Layer 5 of a small transformer language model trained on English Wikipedia (8 layers, counted from 0, width 128).
A neuron's activation on a vector x is GELU(weights . x), where the dot is the dot product.

Input weights of the MLP neurons that the questions are about. A number n stands for (n - 128) times 0.0036.
n3: 120, 91, 154, 100, 84, 90, 150, 126, 178, 150, 160, 148, 218, 168, 154, 123, 107, 124, 82, 64, 128, 136, 128, 123, 126, 112, 175, 124, 103, 77, 133, 155, 166, 139, 109, 85, 139, 143, 178, 119, 156, 151, 106, 151, 127, 90, 108, 118, 96, 135, 154, 107, 144, 95, 111, 110, 105, 137, 86, 169, 126, 123, 86, 79, 128, 170, 123, 120, 137, 90, 142, 122, 174, 129, 81, 165, 108, 139, 136, 132, 135, 73, 142, 151, 161, 169, 125, 166, 134, 164, 159, 165, 154, 67, 97, 118, 88, 154, 106, 119, 198, 136, 87, 133, 118, 88, 144, 148, 100, 71, 80, 96, 137, 92, 123, 133, 95, 176, 135, 145, 96, 120, 71, 144, 195, 106, 150, 109
n41: 214, 132, 118, 96, 111, 124, 182, 103, 186, 84, 152, 97, 144, 122, 82, 188, 146, 82, 113, 148, 129, 117, 144, 90, 69, 129, 155, 48, 163, 68, 134, 195, 163, 133, 89, 127, 80, 129, 113, 114, 119, 122, 88, 144, 126, 103, 140, 114, 177, 135, 129, 168, 177, 154, 7, 89, 130, 151, 123, 167, 177, 123, 65, 121, 65, 170, 132, 177, 87, 141, 112, 172, 130, 79, 126, 123, 143, 166, 163, 104, 116, 139, 147, 143, 127, 105, 139, 159, 114, 187, 122, 123, 111, 149, 128, 85, 78, 114, 101, 118, 166, 88, 150, 157, 45, 181, 163, 114, 99, 136, 121, 128, 97, 99, 91, 175, 132, 96, 122, 210, 108, 109, 184, 121, 104, 111, 109, 135
n52: 101, 166, 159, 136, 109, 161, 148, 103, 149, 151, 143, 159, 185, 131, 147, 148, 130, 93, 114, 180, 147, 103, 135, 131, 124, 118, 106, 124, 174, 163, 91, 142, 152, 173, 76, 133, 106, 122, 153, 148, 140, 170, 99, 172, 115, 88, 149, 96, 101, 113, 136, 89, 99, 62, 89, 111, 136, 202, 146, 106, 105, 61, 109, 159, 119, 138, 71, 139, 79, 138, 125, 116, 169, 153, 127, 137, 95, 158, 101, 150, 107, 155, 104, 125, 195, 140, 139, 105, 40, 132, 140, 124, 89, 165, 127, 131, 148, 161, 80, 168, 145, 96, 117, 166, 113, 190, 97, 96, 89, 110, 157, 127, 118, 110, 126, 93, 175, 116, 152, 138, 137, 126, 96, 143, 111, 114, 142, 131
n142: 145, 114, 129, 93, 197, 94, 176, 63, 101, 100, 87, 116, 134, 129, 104, 160, 82, 170, 109, 162, 120, 130, 168, 158, 185, 115, 169, 90, 154, 185, 156, 144, 250, 171, 91, 145, 123, 115, 137, 164, 158, 115, 105, 151, 84, 101, 92, 195, 113, 156, 156, 74, 102, 149, 159, 129, 205, 169, 135, 20, 104, 158, 117, 163, 152, 164, 155, 110, 158, 87, 163, 163, 113, 144, 79, 73, 138, 116, 164, 73, 63, 36, 140, 112, 71, 72, 88, 135, 38, 127, 95, 134, 99, 147, 147, 98, 125, 49, 117, 135, 154, 133, 106, 113, 121, 146, 130, 172, 76, 160, 137, 84, 129, 176, 181, 195, 178, 63, 123, 123, 125, 64, 117, 120, 176, 136, 112, 97
n204: 209, 153, 139, 116, 92, 149, 100, 114, 123, 134, 102, 139, 142, 141, 98, 135, 50, 106, 168, 114, 179, 107, 159, 113, 129, 153, 133, 136, 152, 52, 92, 155, 134, 94, 167, 132, 164, 116, 120, 131, 123, 111, 93, 120, 154, 82, 102, 140, 123, 148, 123, 107, 137, 114, 108, 144, 195, 165, 126, 102, 117, 106, 116, 58, 112, 118, 106, 155, 154, 108, 158, 150, 185, 108, 130, 157, 133, 107, 152, 126, 111, 103, 103, 159, 162, 125, 136, 146, 146, 105, 109, 103, 110, 156, 149, 58, 139, 135, 84, 148, 151, 143, 75, 132, 106, 94, 91, 130, 114, 135, 122, 131, 114, 89, 151, 131, 140, 117, 138, 146, 169, 114, 116, 169, 117, 142, 117, 134
n242: 134, 142, 107, 114, 115, 68, 169, 157, 125, 102, 148, 119, 99, 165, 147, 126, 122, 119, 158, 158, 125, 112, 139, 164, 108, 141, 88, 145, 165, 110, 141, 139, 187, 212, 120, 168, 108, 104, 176, 166, 203, 108, 103, 137, 146, 119, 105, 115, 170, 96, 107, 115, 101, 64, 129, 129, 116, 143, 141, 100, 177, 123, 136, 96, 131, 133, 143, 137, 116, 109, 121, 147, 128, 111, 127, 151, 123, 83, 99, 103, 128, 118, 113, 184, 79, 117, 120, 83, 88, 133, 111, 129, 111, 110, 128, 105, 140, 157, 83, 125, 131, 127, 67, 122, 77, 85, 157, 97, 192, 69, 135, 131, 107, 139, 121, 151, 164, 125, 107, 145, 149, 83, 171, 119, 123, 160, 120, 117
n329: 95, 193, 141, 119, 106, 114, 139, 68, 172, 67, 134, 114, 74, 182, 139, 155, 127, 141, 162, 82, 90, 134, 95, 160, 45, 140, 106, 129, 142, 170, 149, 139, 157, 110, 91, 125, 128, 104, 160, 141, 136, 135, 135, 119, 135, 163, 122, 102, 114, 108, 121, 134, 134, 148, 99, 138, 148, 102, 153, 128, 108, 101, 95, 156, 102, 183, 107, 127, 129, 111, 98, 174, 107, 98, 86, 77, 132, 128, 130, 200, 125, 113, 53, 152, 77, 145, 131, 160, 104, 154, 166, 141, 88, 185, 194, 107, 123, 113, 133, 133, 129, 134, 54, 98, 130, 156, 107, 141, 116, 136, 153, 144, 104, 132, 101, 174, 133, 101, 122, 155, 106, 90, 112, 130, 162, 181, 89, 176
n508: 114, 155, 135, 103, 157, 132, 129, 88, 85, 140, 91, 148, 82, 99, 89, 156, 170, 175, 96, 138, 150, 139, 114, 140, 96, 176, 179, 140, 173, 119, 119, 114, 117, 102, 47, 114, 119, 118, 123, 98, 94, 134, 110, 119, 144, 100, 103, 110, 138, 90, 126, 106, 70, 155, 84, 84, 170, 166, 109, 130, 111, 163, 121, 75, 148, 162, 150, 135, 108, 185, 105, 202, 124, 90, 89, 111, 125, 154, 181, 165, 119, 144, 176, 179, 221, 106, 139, 120, 133, 178, 91, 157, 78, 150, 117, 129, 135, 130, 109, 160, 138, 150, 98, 161, 97, 176, 82, 135, 123, 156, 76, 61, 95, 106, 129, 139, 182, 135, 153, 111, 146, 137, 188, 125, 124, 114, 131, 95

Each question shows a token from some text and the vector x that enters the MLP there. A number n stands for (n - 128) times 0.075.

"61": 126, 122, 122, 143, 128, 152, 121, 123, 117, 125, 109, 131, 130, 107, 112, 65, 129, 130, 125, 139, 134, 148, 119, 138, 112, 131, 135, 136, 115, 122, 117, 124, 104, 111, 128, 136, 128, 134, 102, 97, 126, 128, 134, 109, 163, 130, 152, 132, 120, 128, 127, 136, 134, 129, 133, 162, 132, 134, 122, 127, 127, 122, 98, 145, 142, 119, 130, 133, 123, 146, 127, 126, 132, 129, 128, 128, 133, 139, 136, 116, 143, 136, 131, 122, 128, 121, 139, 103, 139, 130, 148, 131, 119, 133, 126, 133, 123, 134, 134, 107, 61, 120, 127, 140, 135, 131, 136, 128, 145, 135, 124, 115, 130, 150, 129, 143, 129, 145, 116, 142, 118, 109, 145, 123, 116, 118, 145, 139
The neuron with the highest activation: n508

"-D": 137, 117, 115, 131, 126, 140, 135, 138, 128, 126, 139, 139, 148, 107, 117, 41, 130, 117, 129, 127, 144, 122, 139, 129, 137, 90, 132, 124, 116, 123, 132, 108, 120, 126, 142, 130, 126, 125, 100, 120, 134, 148, 113, 133, 133, 116, 150, 132, 151, 126, 124, 130, 162, 120, 128, 164, 137, 135, 141, 134, 119, 121, 102, 128, 116, 133, 131, 130, 125, 106, 133, 119, 129, 126, 121, 116, 135, 149, 121, 121, 136, 136, 109, 141, 125, 138, 133, 115, 127, 135, 143, 118, 179, 129, 126, 109, 122, 128, 146, 136, 94, 114, 131, 140, 135, 97, 126, 119, 120, 118, 119, 117, 141, 127, 145, 127, 105, 133, 143, 135, 124, 133, 145, 117, 142, 109, 128, 137
The two highest activations, in order: n3, n204

"a": 126, 118, 126, 140, 151, 132, 125, 156, 123, 130, 137, 116, 134, 120, 133, 63, 130, 128, 140, 133, 142, 102, 122, 135, 132, 105, 129, 135, 132, 123, 118, 122, 136, 128, 136, 148, 126, 120, 123, 115, 117, 144, 116, 113, 128, 126, 152, 122, 131, 126, 124, 133, 132, 107, 132, 181, 128, 133, 135, 126, 119, 130, 126, 135, 130, 84, 132, 136, 137, 133, 140, 131, 136, 135, 140, 121, 132, 126, 110, 119, 121, 147, 125, 133, 145, 132, 131, 109, 135, 116, 151, 113, 130, 138, 113, 106, 123, 141, 129, 120, 76, 130, 130, 127, 120, 135, 139, 114, 121, 131, 119, 126, 135, 106, 153, 106, 146, 130, 139, 125, 121, 123, 144, 122, 136, 113, 131, 133
Which three neurons fire most, strongest first? n52, n204, n242

" of": 126, 127, 117, 128, 125, 122, 120, 118, 122, 127, 151, 121, 139, 118, 126, 127, 124, 141, 142, 135, 137, 128, 122, 133, 129, 132, 119, 139, 103, 124, 122, 119, 130, 153, 127, 116, 126, 126, 136, 114, 131, 126, 126, 127, 117, 138, 99, 135, 138, 119, 131, 160, 113, 128, 146, 179, 126, 122, 132, 128, 129, 148, 138, 135, 133, 118, 131, 122, 124, 114, 112, 126, 115, 125, 143, 119, 130, 137, 126, 124, 133, 125, 130, 110, 130, 109, 130, 126, 144, 116, 156, 128, 129, 128, 132, 136, 125, 143, 158, 115, 33, 133, 133, 138, 137, 111, 152, 117, 129, 120, 119, 127, 130, 121, 112, 114, 132, 155, 134, 128, 125, 138, 135, 117, 129, 138, 126, 126
The neuron with the highest activation: n242

" Str": 125, 121, 144, 135, 126, 104, 142, 135, 111, 137, 169, 120, 143, 111, 138, 63, 124, 125, 118, 123, 117, 125, 103, 111, 132, 130, 132, 130, 108, 118, 144, 125, 89, 130, 145, 127, 112, 122, 148, 118, 126, 125, 117, 132, 114, 114, 139, 135, 144, 150, 142, 109, 131, 108, 140, 150, 123, 98, 123, 118, 129, 134, 110, 127, 123, 118, 131, 147, 127, 94, 116, 144, 115, 141, 158, 141, 133, 131, 112, 105, 160, 139, 133, 121, 138, 131, 131, 135, 148, 118, 115, 116, 171, 114, 130, 118, 121, 139, 134, 108, 97, 120, 139, 140, 145, 139, 137, 125, 148, 133, 124, 124, 152, 122, 156, 105, 98, 150, 137, 155, 121, 150, 130, 143, 120, 103, 140, 136
The most active neuron and its activation: n3, at about 1.5

"U": 134, 126, 128, 134, 135, 163, 128, 143, 128, 134, 141, 142, 135, 136, 111, 75, 153, 116, 139, 139, 131, 120, 138, 125, 134, 102, 131, 138, 132, 122, 135, 120, 133, 133, 135, 116, 127, 109, 66, 114, 104, 108, 162, 128, 149, 138, 121, 134, 118, 139, 127, 146, 146, 105, 125, 175, 137, 139, 135, 139, 128, 137, 109, 119, 120, 112, 132, 118, 128, 130, 134, 113, 109, 127, 137, 126, 125, 134, 120, 122, 116, 133, 118, 136, 120, 123, 132, 127, 132, 126, 126, 138, 143, 151, 115, 106, 125, 138, 147, 121, 92, 114, 109, 110, 119, 128, 120, 116, 133, 121, 114, 112, 160, 125, 145, 138, 135, 143, 124, 128, 132, 127, 127, 104, 125, 132, 116, 148
The neuron with the highest activation: n204

" |": 128, 138, 123, 133, 141, 153, 118, 123, 107, 117, 147, 120, 98, 110, 127, 130, 128, 122, 131, 131, 141, 112, 127, 142, 115, 121, 117, 150, 121, 126, 135, 132, 126, 121, 129, 146, 115, 130, 134, 122, 119, 121, 145, 134, 125, 123, 166, 117, 143, 118, 124, 150, 125, 133, 133, 130, 129, 118, 134, 129, 131, 117, 122, 130, 134, 146, 131, 129, 119, 126, 129, 133, 133, 118, 122, 97, 130, 136, 124, 152, 150, 173, 130, 128, 134, 113, 135, 111, 133, 136, 126, 116, 121, 132, 110, 114, 127, 126, 131, 132, 32, 122, 115, 136, 127, 156, 127, 125, 127, 114, 125, 127, 130, 137, 147, 133, 150, 104, 130, 132, 130, 117, 108, 119, 134, 148, 130, 139
Which three neurons fire most, strongest first? n329, n508, n52

"-e": 134, 118, 112, 157, 136, 126, 124, 152, 110, 151, 131, 123, 133, 122, 146, 55, 128, 126, 134, 127, 128, 114, 137, 136, 126, 143, 120, 122, 113, 113, 126, 125, 143, 142, 170, 121, 129, 121, 100, 120, 119, 127, 122, 129, 137, 134, 137, 131, 147, 129, 137, 116, 159, 117, 148, 179, 124, 115, 140, 122, 111, 128, 123, 133, 121, 112, 129, 114, 127, 119, 126, 143, 116, 116, 128, 114, 123, 131, 127, 114, 154, 138, 111, 133, 137, 147, 134, 122, 104, 133, 135, 120, 152, 122, 138, 108, 124, 116, 137, 127, 73, 109, 143, 136, 127, 107, 136, 124, 141, 117, 120, 137, 119, 127, 139, 120, 133, 141, 128, 142, 121, 138, 131, 157, 130, 113, 143, 135
The most active neuron and its activation: n242, at about 0.21

"ki": 135, 119, 122, 150, 156, 154, 130, 164, 126, 117, 95, 139, 130, 112, 134, 72, 136, 121, 138, 129, 128, 112, 131, 131, 140, 115, 123, 141, 138, 123, 131, 127, 114, 108, 130, 123, 123, 122, 120, 111, 121, 134, 156, 122, 143, 135, 133, 111, 106, 128, 108, 133, 156, 113, 139, 169, 138, 139, 155, 130, 131, 136, 116, 127, 124, 89, 131, 120, 117, 131, 133, 128, 141, 120, 131, 106, 134, 118, 129, 121, 105, 137, 125, 137, 126, 130, 133, 110, 134, 128, 164, 143, 123, 137, 103, 108, 126, 119, 142, 106, 71, 130, 125, 126, 116, 132, 142, 128, 146, 127, 116, 143, 113, 119, 150, 137, 126, 119, 140, 142, 126, 139, 115, 141, 123, 108, 132, 151
The most active neuron and its activation: n204, at about 0.16

" ": 113, 134, 142, 129, 133, 141, 110, 140, 113, 129, 138, 122, 100, 116, 126, 89, 127, 114, 125, 132, 139, 120, 133, 144, 125, 136, 131, 156, 114, 126, 144, 113, 127, 117, 137, 138, 132, 132, 132, 114, 126, 120, 137, 92, 140, 135, 157, 118, 143, 132, 128, 162, 130, 141, 122, 156, 126, 122, 121, 120, 124, 113, 120, 129, 118, 161, 130, 123, 99, 139, 126, 128, 137, 130, 120, 114, 144, 144, 118, 143, 154, 135, 125, 122, 121, 114, 144, 118, 138, 136, 135, 121, 118, 117, 103, 116, 127, 125, 139, 112, 75, 114, 115, 125, 139, 158, 124, 114, 124, 128, 116, 124, 126, 125, 137, 130, 145, 120, 138, 140, 121, 124, 124, 114, 129, 148, 127, 134
The two highest activations, in order: n329, n508